Layer 6 of a small transformer language model trained on English Wikipedia (12 layers, counted from 0, width 128). Numbers have three digits each and are written without spaces.
In attention head 2, each number of a token's query or key is one row of weights dot the token's vector x plus its bias. A token spreads its attention over itself and the tokens before it by the softmax of 0.177 times query dot key.
The model reads these tokens: "ria" " University" " in" " New" "castle" " in" " recogn" "ition" " of his" " significant" " cont" "ribution" " to the" " music" " industry" "." "\n\n" "==Early life" "==" "\n" "John" "son" " was born" " on " "5" " October " "1" "947" " in D" "un" "ston" ","

Query weights of the head. A number n stands for (n - 500) times 0.0016.
q0 (bias 0.270): 411379482566522364526498497513560470534533474499602411519282448611608510462511422203540470469452461515477616512619313531586498540453428515568357566486436257531437470625489506510536441548585386588541658324502505567402380480572577532529487546406475516622524424474480569491562544488473451631565547526510510673357585450504517516511603463506493547716555504637464447476669422526503516629548
q1 (bias 0.109): 677337511466508539469439462446444465461463498485449607662317624480566567477431593457537600562478506612476495347527528560383571363348535619383588472565563573225760512409374425412460407541441593471593481556730628495406589583642366357539513370614376577501387350641518367381561500577597599628596640441490435568554315554460457510543625547594652584497539436499403453474571651292513684343484
q2 (bias 0.187): 496564423599567465573471477604498488531438567449475535433541449326540534544447545660544557595650600506540461356497555512432504478427537361463528560592524662515674373509457423418462512598421688394527521623542565514600467497559482417471480462509425467454412534610487564428456420496494448356559519580552542321558369536480521492484563590529620520572437501249417575580390589538478459445633
q3 (bias 0.064): 430421511501524442504389563449530505544432493561485550512567497452581633549363523444398435473500584680437351469576450404477550403533600405527438485554553513552329482552500447622620468424442475595440483500501502549463396388575674524518621595585432651403515568665611538576504410544553384549665286459563420627551674520491524331540371525547629345564478603544512508480559507438384406606456
q4 (bias 0.155): 550573571522406424579464533255464511449758383410310376591329577251400340558666722616691494485284428655669564316393388512636460423500641633629678392382517397529487727496716717649559585333506417496377495476475586642612509473621345626575546557630365463374440528750254388319385294342662523795514457582388424228658352770680298527421461545356378655303592493576452613445364477394529721697538
q5 (bias -0.050): 514528496626567628564634434526548429574422302666617561409545398365642458353391362500498608630653559498324381607523615507526573486398481386451405572534375529539638447542337398426566465621437539415653684544544647417522509502483517485334605527540320551398400530467617428532539628493399450357521551405613458757417310435439519506473584451524591385595383360399444646562481322551480434385714
q6 (bias 0.008): 604545398334461605483575442363496503516446495510605314648642607323448456439490484402395302313498375483436569546531451362713601502574389516383422498432567422563425540475485513608635456447514508646501631465410564574428554498593689461509492612434502426511599687525541473459552585505513515498483458398484730520516573440498615607489456531540566443409522596540456375446393689452408415548377
q7 (bias -0.075): 577618350509548485400606534556401552601531488450530419441468597469488381426376456401544482458611452487436499599325549642581645487519328520415475601325536730466601487474577448503459568553382594488621596585527584269524510370388603424341533498492346491556388597340526589501564647475379452318428486550481682588491619336447691439547618558519551417564474549360448392622600524483468327515653
q8 (bias -0.159): 543444582459508596242413546542358495598460621581462388662380571566490521483430514364306540327484448442606643513561548488559574364599471565533386611491532353415491644345506408588609353548567559606582449443442516329332532512571557439548325597384529456704637452463562446460533601626540489444482455552436524655509643300338480327493400457591569743401595538606632347487599493348529463499322
q9 (bias 0.389): 480436501480492516504546375463466345580552494499440520644514561558584525476587487520616458588491477510493400389566412416511522338403618601494427368625518355385689421484459453406574399544434545531549585540621601632598596546575511436550572542563594649410579444642267348527497274529428439588492506496406352452562325587455463711539533522323475536548673498381466413534449577430306683374426
q10 (bias 0.058): 426432391668533429563388520462478476516654584454473541512330505489535494444534630544535574483497471592551553445549479492334489447545558502648520484438441411501500530500483601484464483543412493531467397548543468489503388372536360477654421336521421533597447445675485445520518417480556517660601589518493484487488477596599473438396384485461395583491539423557435488425540447413606688635421
q11 (bias 0.025): 575334495612542542464530323513506519631381404599474697515489466459677542432393493442446639480521504636475541523477466460278549516467628596490436441620468485453545432555382382423348327613560628425728458551657467332385314466540421500524523408765361666484534297549541398477612485598579498592611435442552342977558392515403550419541514531570593417354488484619449487327486428482439628354441
q12 (bias -0.063): 516453382452508514420618454503478481578496592492469537526513544372482599512441561420544353464431567609534440536616351431476454460612625566520493463739544460441429502393384522466512444578505555503570379537527435469433338419522578544426545562529480446579579504662554439417445254569619435504607324496509521536532594398396480422577431514475509444358546553524497533349524428541434477553539
q13 (bias 0.063): 598784434300448536439654493433391641533605514464315378398454565385520453460443618515421616457454454413645594586314432553651594473392478593479610584573448682498655662473599438461227528448438621558592582352525565227423470492400685607210449566456463300582300345398490643409710590463467375388370444621526548537605475490300411578499733587613610414536448604434445542459594446753603405414841
q14 (bias 0.211): 438376640432473446466327506572475512384542498447624524546514478648551600607449447534594443546564583462539492410570441511614462612445380595399490325500572570406363461504468481424502511524621467380511249453531410480477568665493569367433437525426609602542506311323546556507579523587377608500511541495407396447509504413442610328615637493594525527625492570570579520590508503525436476416413
q15 (bias -0.102): 422471489530569469528645428497457471548530502536395571553619351427572503530500377476380476560509652621387455582581456407526447481563472446545374416683516422609321479544475538462496538514437603511501577488514474538581428414523485571547513503462439458583485560446640512475328506570548413456560418428525487577485510473559479512536399533500489465513461527540486588410440442436398435496522
q16 (bias -0.115): 603659587541447456418408504460519521488565394495576446423362378385389403407433574579481417425386558524570649518469540490592526595593565418504478488447459577560462685379409603600516601640496686542532507440429496361402493514463436473442274513462360354640480631468563413336517592540535607425389624595513728316467427588614590461434421562600546647315430567549599399369491444502548437485498
q17 (bias -0.124): 681415606523444668437639505552391504462505406469477439490497617488406429416534496333537535448474473394485621637413602457505534561548488550395521453390504369478679466449503463473502463441585464474491504607541474449508580467536573717563545524467461431436598491465479512511355591405586434383402478437487501637396518501495457619507577468517441563364458329503573458535519609439562457535485
q18 (bias -0.072): 368652589429499562421496604446580577541610424559572404602592462604438524412548467436612359496540458457372399653598602419696427593586393552503334333429414273489257648470501667590666655304460291673527539429438494496397536447476584590413467508382474580562513614421619438556534607612393539452491549410412558535408677396444348485506418325421261600426561487723612529446675400425507463564416
q19 (bias 0.204): 562424428672461486648474333488476508483507542529504495628509411480618476460674542721600509454440471524579560458400430449565324662410608599495511274458456455488610478580554564451307440552579528430568446421479476586554470657663326408733472416588367558404538378412303401424608472455374616683599594469448288473547100663469601516575583556424532498386528531580325604500259592611480671322320
q20 (bias -0.175): 573454558462537443474434445454481529554443572485445545427466381462500517456390593511496524422533531578569535555655504464425427536560469528535491398585463557595352558414409489517484648529571567391537397525520389452349389390506502449441359403495448488605540473471699469525535532614561565473631496535537521517481499408535467398536366455585616533465431521632601517497576400535548394417545
q21 (bias -0.165): 570510482272562688523567466501515538430475513581618595522670502317470505459424569438510521385694408406529426617565572529555722422445447567391499486471567483455549580356518468405548504387558635466695446403569525416459532524446667340400542537358615485446512556425647474464533662490440532437474632514503429694410354443414501656609487377503581449431458594511521570609504594500520429244494
q22 (bias -0.306): 623403659382613659395676504629353447450431522568690591227436477600519456433331337133389599517560554342469672768634569711470650364607357569392297545549439510640368486440490430436595536415624457453559523544483385358393474393362689503400467640366580491628575514430734531600449744524611371264416474471601492949243668210485553414591463447671421405522502316645596388657785376508549266491499
q23 (bias -0.121): 622743494562473559563776388511387575526500499565420482391514460347514465326312619617478524565503567485534457601351590528589658504500532490443570506495545593554555413526503457486264562558422617490488424675468450381491487453334525521325515467548577244565413432397512557499458586514503581202433449525512511657520436378295532550562581534473618461521407457313446603420352454572516354425584
q24 (bias 0.084): 549553621531417440371556490536422462553615465473502356414580295671626511337460407510399450348481456520477532655380530470539646446419640400391559548495437570407640449424291467625682555670575572597438640476456609379441544490695658518410507558598486490445424493567422377500499552488553559372458529490442505583441355612474672499484466557607534363658479479522486330486505534431492487469456
q25 (bias 0.005): 419640387490572556515619412514445544573418574507388660534514486442716551482276469540370702563685543500584426495296640506527575307428488371347538602533568654361589481527612321446426567408446642470577396615568566419606466469512608418580554420595473578413219484505581394541500562518493421407511446540499349704529386497362518416447443675575534483444557367267379585647509425440523497424512
q26 (bias -0.010): 497432274547444454428443491527408400662512556563540447638563626739484411391598447544414562482540475560504527440351421644620474456557374511478391461407517429496389436605584530460440586538404415637480616492400369430687491507487522455644444412445662522505410560487433457605500494518463587582393606479487504471467672437482590469408363571463438504538674501607588340478430534483431564607292
q27 (bias -0.004): 363645500450479497516543433423523592422530464546429567564655410431617512515431443591555485621479539556492309506409453511660493394494484555599523378612579532404261557548575536476456594547427495577438526453493556593622525532465475513542624642532577523496443467476521435552384474627452565489422439464434365509572457463437591614538556558360488352573469497452429647482364405470241466473558
q28 (bias -0.054): 586494579478504410459517478469319531556606615367485468476344592546489584496320607521510432441600504482544520406500488594512571501519541371417576462442570509490589486414454539513680614522548594527358485514426534490505498462678544462518446536556416453408463432676441452426390404502588496475528564497498529290479473603653628466522387508637576464560617448475438526636461548338407485547428
q29 (bias 0.071): 570474495489488666497629421535334454556568655455517428486548418462520536602556462624489444462568464343602554571588565545499480586513474493372460519581471507431526477495512497491596527431554523416528413510445517542540477573586663524482566556526592426491633514410333373526489517373509405330528331677474419522398355437452575440652400503497482461385592553386383531619501652617436331456348
q30 (bias 0.173): 477262431675617532528608549473467443460601465378484533476330351506595534626524479448663406557451554450615454456529506395351423530605501390481535586537496531572606435504655495466462315690401565504440473624491612521471528480595354583756397447539299439586695613419453562428337447501448405532537457495453680454531437578639615641610642537521422629552413571234301490425549629294463421507451
q31 (bias 0.049): 554468549668465539579645458505499485387536525419571549485442649260511476523525612439617411516375475560583493458459459494625548521493572469547564450494540564653619374501459543502456497464499467499307412612525559515583484385582421549492572499560586323395613441557330666413461421337566464509473496425457582339480432660434537550556592493461546460403515415426516594494364625437505577607426

Key weights of the head. A number n stands for (n - 500) times 0.0019.
k0 (bias 0.918): 707536580492648671451338552634578625628609544667733591579438280298697347568393244544467377611442528276546370457566667532740414573491470430528492638189560257608514428413418591542409541568347568475402292620438489571559572477232430429761586695481593666692482294468398418608481431429556546433402591212601359571611396418537448528380387273558643506505553562385405406472682667442624590555216
k1 (bias -0.527): 531540524656350566491750606224315507537582458654572465250382598576575447705505626428191519515301546313509472408425431385559470395594403334380384524347401462483627429340389595463448402493375625304459635447591371463369674347783558461410563672561483371485542564732583482426579579606516550473395274530483628743618754371561386903391608382403747419588557659692398465595349650179729487461728
k2 (bias 2.176): 567601564804472828544550604542527348505445545488647242674712481454402424591522577638310226524590560192335478464409312351658521388637603478585508622606431508529619420397544329084547481761415700374475575508567795597391476421645501201515320585511386374414310301064333679713442273507322592517650562588608352746242628642705302534621654592331445743533523373468358377344605626381585441593500
k3 (bias 0.361): 431570238707416483644658481540562565333397426756334451567510982546485372376476611492800680363638561449343685654367590619412429407586612540277499584543581631401544383316646551656509522297614517557597467458343433183581562548265218557580660484557217480495583361612509559638428547413583515440559342318661464601452516331538474509556436364520252338446395434590752365563208627601464356412610
k4 (bias 1.407): 501405496754405447557107568416508432436652539513552348502634447558411601447408533647495415639527443596748416284499714747570393630552546643325608487456435633374493663470676529454645210743504417458600483287580407714675395563633218408536132566421550534401747234487145549695453473669406542514440510300507493519565541835391212354308469699530383695432606465356534364546519376398510544607411
k5 (bias 0.119): 341337470299463450520772330252602592508490397674691409330514385458363479561339757446516511602523669781310443487479559656710584356692555383483452418286486606551637403304520402716585351556522549494583586414452654374420369501232646522444626499520326547515790426540503464522320585489484486400586679602448367725393574423228484665326419693660533373633540437427516541408586437525395419506675
k6 (bias 0.310): 639380579318532733539396470488577327444555728371582290525451454389534526558633739399562444606378555526682346490348545393502407651404321639492484524452420503645273508555443643505619533568700487494408445325508539508283545417665697288656427423436592687547517634487489460648429433248447340433551326596518607753441793306637469634603776430531418616486727551587289411308460508414496410760283
k7 (bias -0.140): 732633570446739395217595349761630361397585496474496580403349619354491418264513468269534518476566533576214456456470368453477638538536702397648349537258472387426596601404448460377545546625339593541740596341684657387526399487265672571371222533470302435544579519649620485660380511607704414680552420569643652634457619511518591366432364457487494451594440673431403546567757492346448456549660
k8 (bias -1.068): 297490524617509327482643694220505551456485489458473587717502537461630532479342488546424398638430637513557698508693280429315595495682369530488300393524482299646590689617465506502670445539496399704803527514492619585682484531556426786595445624594336586475635267420360909433402339602543372428413396627330579460400402636485446545400435547748222399669466269470446445173722294407664546533444
k9 (bias 1.426): 786291765439604622450599388673390612597252453489583481351366456497557634365470413493650529254339436694610540546583516422257309660713440464490444479499512624618535389506286352470713449619717624572474711561467538566574676658243489399538544438570482558434383526384342631647275467413449479549300419522468502562407498363545789634544333472448583280366567227581656590502551540318268279658459
k10 (bias -0.631): 442683565399530689392314239481534569448628773745169753627722649526430380497619618489574427427499521658489609597333485571335589497317172741589586481227664376666473511591515474357483683675646374426380378379537552551272474634434418579485277488751244592673436435423487448589590444283697478452586277473477604593401602459475609352269579640438507299536624248571563487459349366349414344518389
k11 (bias -0.350): 470268535452496645592407427404410489456652162488657560240342761534543598563456388525571492373417437621596386513303556690200699588544825568651288624571383470277415399678557443293718653485367758586467449524633759588397592551289448480501653470576424596565500574410642278440846524446710513416393533361489322694408508638624348466434547558484614533301685454515418691610268396444663826382446
k12 (bias -2.255): 639545304334600612404470528358606828521490741436513343465609539423156521484372606385483564631566506423423363778495671547529462486296307455519699403487468618542673630323457416654367473542556385427310484651218119513377411371471555573387664554269484402613565409566442435394642410487400549528542764529669547347471451560591585456531614587483423487227390691703503462264552600574721641398586
k13 (bias 1.775): 488517507572349446526512336451290385614394478562415390536579550464516544424613860502552564298605308539525822533465497529487582341359441525613587449546325473325498515633481425535626393372461659658539361290393571308287542452491756602385390614535649517301413433537544593297721582573455414479291429526472433622202495412370487497658653582720540453571653486735391569512294540513560446345528
k14 (bias 1.507): 408425599442401429690421257506283255529514712475617522755558490468614575666387513770588616849611614707316548507502757447520435383391492481467360430574258529287708508640298266443629643530721533425511475382429537523524467601490639411423366516467391700508544497186417593238386457400407492450499759351543664349491523516344506457549671561589352453588462447619620643303341537612371498627640
k15 (bias -1.162): 702765522496585494756472693306515394600296617546549524541296378261572368664707275735529327564266365376323685276409634220471446726461414469484586379514419391279609629670673282379396547692480594616559421573832273388510570449659321495310347573487492443551422511476684713496532668616399382497542486491582513412419526531326661412636506481563248536666422413660567742480171410322491427617534
k16 (bias -0.476): 648507435308441244552542583634448452661512506552517375411564580474614434415478311500522425243312580492614420390622484513806568572724618657503497349453801564452307290417482324708430515409668675580352506340494473316408412531298576535749457628492596446729351517452531536346466418574576608580572385364727479532344400272406550597487445380623689456507546542639776360420384509534547207406704
k17 (bias -1.522): 458360653366628714535572393613188513489458651516748839736460539518457376823478520279513505478657620293419411569646356317447412486516516508599352604405508536265402461463693346714536773498383502385294384385499733369574551449441374561443571506507548629495431352388423432523347430506411501532590590247732472661325587355561660388815446469591560373319207398588662447428706605466443567318634
k18 (bias -0.915): 314645570539497478493605431371562599428569425550521408459609500559553458429526491543775511495353595345499497736484354462661417699568501525584576479511328702322300508573534641272363350442615481337562439314323552451558651534495597271362618582710483656582548497325512608542621459558499492267536596448489494421706335545603424456508480557524543315260554654700266842386442314545483501476466
k19 (bias 2.140): 769559479655531441472585589350595672500553578579488210685420707651526399069602445371589613322501394249384331551371342405763592572577612530507467369394610308450547555281479375518321323545690196544309413549488380392671608420467431776633726526726402552244484360397096435552607636373408585546391414620641441723504484453478622566561530622407672438610730581582311402574586408631473513477361
k20 (bias -0.441): 403469592540469480450762683403537527308348349339623595247535465531526340375479779629323583370463610628494450705452424671549397695643486621601393480414619792556288584401353556551622606573600717531508516737457541547262415576431416200494461298706564333432377649327486211698518467518422641590506597672486530568431347305437491295568443458773565746384530687621429290419552659476362493444566
k21 (bias -0.796): 258629611515430538463358593585588531587467562633564483448832565357440330685439385394667515408612448593604800437428509522355708398509569703386343440634414552611543521319676316474334613465433440643599538537560438540375523529409707473377620517325350455402551336575540554538632525455528545344312543361606327418575340541604428489553465497348556331449428703231518515423509435594633432432674
k22 (bias -2.111): 671794573268303530518523594400587502292496560567448649397786496116450596420542497381383702637334626506372620526602485702606465519687350665488544356770542350578238962298302655193563463206692507279550422528575440689453494414306220424297616604444629706359215547354508597526391552600502541369542438485491464611357690470511397481419562328639503575482614352744580566552698296479514428364736
k23 (bias 0.851): 663524559522493641649463302677349795604619580623417480428431435345523499398411449477706691673214535558632644652556583607636489440374780511268492538457616389553756516044312612371481300388481411502390656493494265468391471543828529122506605328474475471380267480497455503302416571397780498562553246404520354586462373533518491633544554446631771559601483689133593431370501438493346431621496
k24 (bias 1.088): 443435329617247556363606506659491534500526633472519661375613492477694479399583510329404513678443529497422659554402549477264682449347406552438526572648411467467697415543455359371487410562495279458645650671598241332598446539722708458366541485439658388432505604931286432632597369562409292414438443350516558712557568640478597457523535723427443637423480359747425480489518502572485684324383
k25 (bias 0.381): 456655242635742614589562259550561600384437453512403640564551463425758517449350438530231779513592381604495393520547497502344541317400471563482553467326526557614371340528424077661814548521893600379477565583397445531538406425485679442634891666532492495504058547543530502472376536325560304398537570598529466637593511480488200428776650569715504548456538560484285460453589404448299510482357
k26 (bias 1.099): 667268506555275149679362530384468257416349625558485529214680545695354247575583633352511566442318586393680473487221488786534481337583550462410512449584475522380522526512555478646649563613575482566439522462348374427325389378600410537520690636359573560384565595573669583635573525711524301446453598506686595605388644418369319576451468499594441644424432362529571228431481440552493542684516
k27 (bias 0.538): 614550423421465666382457653578517538524548484688335374449781582542482416449537621695306597438583595291619583326323211453702778549587387490506373518630527333530483406696533448834760775831373648590503660352505778503363481565365355727534512529528490511281235565553574373628566436526464588465415439401506533515290428300504486337311521341333599451566443592430353396554580292623421427198400
k28 (bias 0.334): 445365607350663442773467603337399348749552341511441383545245359410377727579399341326551491445701278550519700475508582581509742566468378566399593479692423556569569442592664390464153400436357535575448556451500635658420762632312325652612419442404414644523415460477692439455332519473543507510376517530320542467515543484513876582313635585628777496678661476567589324467446264429465670634223
k29 (bias -0.277): 447411371603491561527436429374275558293612636475658548450450575525555382466476503537728352260296508478612613691547363509536242518556526441478408509435590449456497152346556593498585542752602670624564437482524585334157396628434418448619539569516385469736667672637572467425835795467662398579616488343535500574664594377432352538503547380488489207551552605525468438468688479627491320448463
k30 (bias -0.680): 656124373657248525613464533488503356516678378293527450578539506538296575695477524325430575482529465577384662682569599875452500516694560475518393547591459641374356372416634578685651463531564496545449344524447563503439518423341550630465548536435660359601584294355543446529488439501364525238299603383488577461480653497542538352675394538316477583355510447516345337553487600530488446440409
k31 (bias -0.571): 339627327496503521446654579390476532400368676466635383504539474378517463183569553379479477290281318522558608418445444426309589408799198444639500397453577657543670364303476463404561570474703471671706241584397662363291542748625643704458660484732518279668791582521520766362384418609661549436485613350724600339630375487397273631657410369577540780541498419525437691352400456422374361507325

The vector x that enters this layer's attention at each token. A number n stands for (n - 500) times 0.0082.
0 "ria": 481711630502543348457355560669577131412403552712424366569562503521545215331589596678744458376682719602618429316431434551762418408423593553553675613476434624430497465623375520211202438602629730554453531460311415424437343469544690313491420529520317492424437462328300277536705386473514587608475755695577383233463224458460637348466595417346633640710564674477482611544488478710420530466579
1 " University": 325772532462638382512311538627682292598503396642296282605704486544474389426619555740657463578702507453564382380503403400781493578481531545497663345505462662392450498703463590312285408451583654463272583483572465546437326322589572339508358559533281467343428412348335224508658466499471588650592718494479393196436235535425537332542624523401626611656656961350397607545479541609457504442724
2 " in": 280785584454624395450380540575619283492441431615328273582714578632451370346648562767666465469637576476608354336503395454807472566520579497532666370545550638402421497649479473279274417452653680488304547406564503532408318345496572362530431505621304429328427455338373274482678477523510652614598712618528338285378277513453420357454624469418659616672641912387320671583457501625443405433759
3 " New": 287884572450615346475357413674736327521455405686298287534686527594538437316611505724673509414601442406531387351493408492773502612451474550556686323465454690510404639578439533401272336445635597521314535424622445512487376393532572406510402564631225409275418473331412271490657530492516613616609633532482473323439267440380478388540599499461663578721656973490300669558470399573466401472758
4 "castle": 300866547521706330451427459611725290530511354628353245581713523543486458383544530644672541420702486441477458275501418406720524624373493573550678330517427629367451655640544583381212396417548618591279590428710430552429374429621623335452334478603309471278382526339340311525641504507427573677586683492441432254508269568450472334510545644442667592604636974460343674524485342631472470426742
5 " in": 287826586477614380432404560566638291470449407610309291570711594624488362318660568749655501440620558496613368337494401437799501562524553502541661354536535619424410490668474455267296405440653677513345551401597515503412331343495571347509407509663295444311454487332354300488687485532497650628589704609508332286364284522448389351454635504415655620655645893405328694582470488612426396409766
6 " recogn": 331802600593679379527396450638644392580427393696346352521822633605462391355668651725689529510555522319625445376406390499716543543554517497446608451512468657445488605604470535264307383426580614506346587423659464420320326499583465266473317440614185387278455549279318305462592633596478638609643613454467371254404224490395483400568496586421612661638599901429343747537453407624477423476743
7 "ition": 331822582523552393578336429551560305550449388716380271608755546566472456465563596677735434503652448545499491392408532419729457583378612500526633318540415706342487545650517553306289423422559599550331656398672434532380329432651490228466286470632246457294488553316381377362672532460499652674675709535454374275393227489407497346551581625422558577630590896397343680579473489511374463502834
8 " of his": 360859533500582409526439533578606368544449421685303293489721508601473331405696571707682505513651446443578418325480397390771512557523486523560680369475520611382465496638466499202311360472556682500252599490654450497438327395670605320469370457621277344300404439295328346507675525516527634620614743564554414295448235530380443431544588464354592609575628882468267772563446516582420383500804
9 " significant": 336854599514691390602412444677595338573385465695357289579765538559530396359676535713704519509590500316594482385405473341737495580435486529532669392511458693322547512611452523176299404464586698447281584441659413469459378436655492272434355479631283372345443524307331343430625515570542631632672646484503397300390228521404474370550577599425598600685582884507262726523399448528467376494774
10 " cont": 284785545594604394500428403612539393541403509608342332564732596640534392394718696788710521438619468554594500429440532415755477561474531584445618367493511678391447468602420595253298424452670675508265602439651476511306323493570508284474380418601217436309294627402257344424614563542533542637637656447482510276434178426300467349480620541445594585651619844519444696560423464517398250506787
11 "ribution": 368775585490612436589355395589602307565404479646317348603740558606516491418577660769612485511600541551536473430425553339740459537339509624553677394547488722377549423647383554285365418387636645488231614423609481545362383491599524215470296495629265409289350589296295388423684570434517607679738684570427449263286215527368464328503545639435526558649605870474391688547423476543371389480755
12 " to the": 317812525513596490503451422582568331494403467626332308548751612629458454385626624780655502447661480458543422365445387301727424560384499546545653359465516720379486474730489505220364455461588663516309512468570486486319307406587666347488370487645276390365427525295305341464741509523494604638646707604572410292412286475373407392523578531355613651670590848503286758539400482509456367521800
13 " music": 322795506475668400548382376684612336504450444660288350592779662578542321470565571812692474512605473508517429355447498359738469540336537640496597386482507703375473488627433504316338492489575605474352578422737482439369300444647641255453338427631235375399418424407362229444652445470510511685629702447495436273431298512311487357587566607455604685637574919462275732520476510625485429453679
14 " industry": 266829533452672438523347431634625304539483450638276342633727558546560400462625539778675411566668447538483408328492563357753461546362589650447565416450474688344516474680351484338349469451581667547310566427709474481452348387599585319462333438634255402364352474362346284395658486457512563727668671470493440311403239542303503344515571619427577658672566920408329710538480511579403496466757
15 ".": 267730609510651345528296637566663208564451383591407246578718457607498335452576536790684444448628493612608403322477438426774403550501552589516641361583542647394472431681471596328340398559585731542383547458557528524322331457620556310557334475553252425333539476293394347504697431602471598668589693588464357269398257536369456323444607444386572610698590847426437643542383523597411396499696
16 "\n\n": 447550656643712423414273638599562231448436619630519357791540487671607392281548595618719503380670615489752325302367387603627474380520374677576704593503510599440404257612506455269174351563621604629356356432521397388390384344442561202445410473502443536390554457252379287597795447486550524705611743381615443343491303385399387429636620530359650714710582547350484483610490666741486410557446
17 "==Early life": 426670589525550467600261537681580255602446425705361244532623360583597369441713429710672326426561505387590468344442546439778426561499448609503565345429400484298517356746466532331337375411548594677271615494698419628344421452595599327605388555646333428451488477303218296617691495525561633653583722340437358268486182503419465459490544505349660604684708927470329744568436565635434546477500
18 "==": 311704640558576369547272493533610302646465426691432261576642364621566359404705499718716303424607418505620456337481515484749398618523557560477575355441477554347525309698520514210264427476636600584250587508687424596302422420558551325630523501537279406382555464385158368563738511537420607562601720437475323292490279482368465384492599528351634597722751909543379694569427547535469388529519
19 "\n": 460516663609729437385296632619609266462427579629506344727524464688624393290509636607723449352668555465786284302340410603626485371488357664548746580449554634474428263634632435315146314575606590735353350406563414364364394399402548218470409443510467543397560424295369334598763434506546484701620734328600404341474339395367421399659622502424664742723569547352503450604534640722451412574436
20 "John": 415634514633663433473242605681728263557473380564395237522685416575485336408557469662657484403675494461640365307526444519766464601473478465395696334441521665430381387620433576536241366640567484544209624518730417545457361365654564423573336500531306319334442520397260231678749477556459517750553671564430488292506301513428527385494589529285621625578694905478294614578487543547437467519620
21 "son": 379617496628615366447247578631691172597431356485351172647666455604505317471568497595670498539715473505624373272531544539736473621483579530432648306546464718369455458707538515427277368558573529593281590446726428554429337303633584400542320468582326397332461475367273254648721421559455594710555683510500474291417309603419551373541544691329497627592612897402315620607423588524403505504660
22 " was born": 340589565479534565472274537698617284613376348602310264579694466671576343361661510732707500454581618468618413405431537440720462619495460406478608410550482619389519269740482401397319444504598646688262637483636495560381398402545633342506451465692293351297477435278304272731667400509495583713584784376477428260386241570505481383547521594324655632567642836427274678563538508651361480505525
23 " on ": 315602543542615499424304536635613274576384391606360266642795481666494392346650576720747441438667460410657510411470532431645469585567504429589598406609516676461415225707498479344316562491658669641276578401646562551366393297485684505525447447723302412210428470327269334722684460466525622643496739413597439286324229496361440376609670501378654600665677703427268534528499497568259402426603
24 "5": 353733599469652454477339568580696265532319424565409239574743471647575384310485643695714499516615522438636376311470568498648447584575476542387660357515472705331472340641503532424361468502680471620232690414635493473398457449602642515539493442671328388181521483288193355708690420558528531625525660513453374324283223578334397506668659495390613666633651769423164664545535449568333344507568
25 " October ": 336711471537685512395379580633653318607337393598321263602746470638596353349570598727715485499650478288669438345456543412667479563524387420550556317593542613473462273681580492365301462479609567678311586502576569490385317384536688451547424486687257387219496426346309304722700470507505607681550707431580453267431151607404457441605634583341639585656678772395300605532494457530301398467609
26 "1": 300785564466631478414360584664702358512377457618334272635767520640535283277556568676779369481552500391648344324445529506740494535515515538432632359511496585346530339656527506433287480458664510659302676462707432444385392349686700428545472452604290416202554447380218354694682486559530530658476628517452377299398254578354405442598673483341589604696632716369282686561563520580343318491590
27 "947": 331739549469735476415311533702678363552336422561344277618772406576586379295534512650772404534586530452678400367537585386649482512449493374472645379557484667350524359648542492436278420483558509707266646443671433459420305448710583404615388475665238472251609395375195354663672510602488540703630679436547340271432244562397444506592543618384647528650602837331252631567614445504334427466614
28 " in D": 315569549462604362476404531656584299506432362618308260422652599704626440342694577661726572394624411513616359491459476443705441561481531354594630343508525666391469255709452459497271401481673595548312497376635411439319347307567659476526492511620296329338438552349377251679691559422450554676625735515539425325436323400339431428545576576453807603710693912435309646649421490562301451433670
29 "un": 333637548471578343402355435624695294586471321593283200463689462681472424324588614619695555433671477466662411437355487431666492602399460610448681335533488562432467391603463504424312416538641521622340563455742455459334445493646706277508521461752276431284514619335367253592687655413437433712541687684370506375376344448406538372510631666335641655736658886441303683507382408620398418394678
30 "ston": 274664539548544444460411471601723302562498377568321221535739507633468347337523600590714579518726440488621386364494511502640559569339564552506638305576430659345540462648478441428241389481640476604316547361698433481381487420667674368533311405580241479248465474313326322693697467501370556686627655518424498304290380506390523357539590820316628562694663919440302658555516436583373513499698
31 ",": 321656582502657385436347591651730150488416415559388287551668516660548358329665546719657432404697464525571315322463404402741499506521641429498668355579602579402517349678545427362224408588596671658327569425723574505370328283567622416555375490634259467284557438350318327602638426562440535723581673559560436389385324541331368382527639531342648608724699764384274642563436531584409469504698

Token 20 "John".
To which token does it give the most attention? 20 "John"

Token 26 "1".
Which two tokens does it look at most, in order? 22 " was born", 25 " October "

Token 6 " recogn".
Which two tokens does it look at most, in order? 5 " in", 2 " in"

Token 15 ".".
To which token does it give the most attention? 15 "."

Token 18 "==".
Which two tokens does it look at most, in order? 18 "==", 17 "==Early life"

Token 17 "==Early life".
Which token does it look at most, and with what share of its attention? 17 "==Early life", with about 80%

Token 31 ",".
To which token does it give the most attention? 22 " was born"

Token 14 " industry".
To which token does it give the most attention? 12 " to the"

Token 16 "\n\n".
To which token does it give the most attention? 16 "\n\n"

Token 28 " in D".
Which token does it look at most, and with what share of its attention? 28 " in D", with about 90%

Token 21 "son".
To which token does it give the most attention? 20 "John"

Token 19 "\n".
Which two tokens does it look at most, in order? 16 "\n\n", 0 "ria"

Token 9 " significant".
Which token does it look at most, and with what share of its attention? 8 " of his", with about 90%

Token 13 " music".
Which token does it look at most, and with what share of its attention? 12 " to the", with about 90%

Token 30 "ston".
To which token does it give the most attention? 28 " in D"

Token 8 " of his".
To which token does it give the most attention? 8 " of his"

Token 29 "un".
Which token does it look at most, and with what share of its attention? 28 " in D", with about 80%

Token 12 " to the".
Which token does it look at most, and with what share of its attention? 12 " to the", with about 80%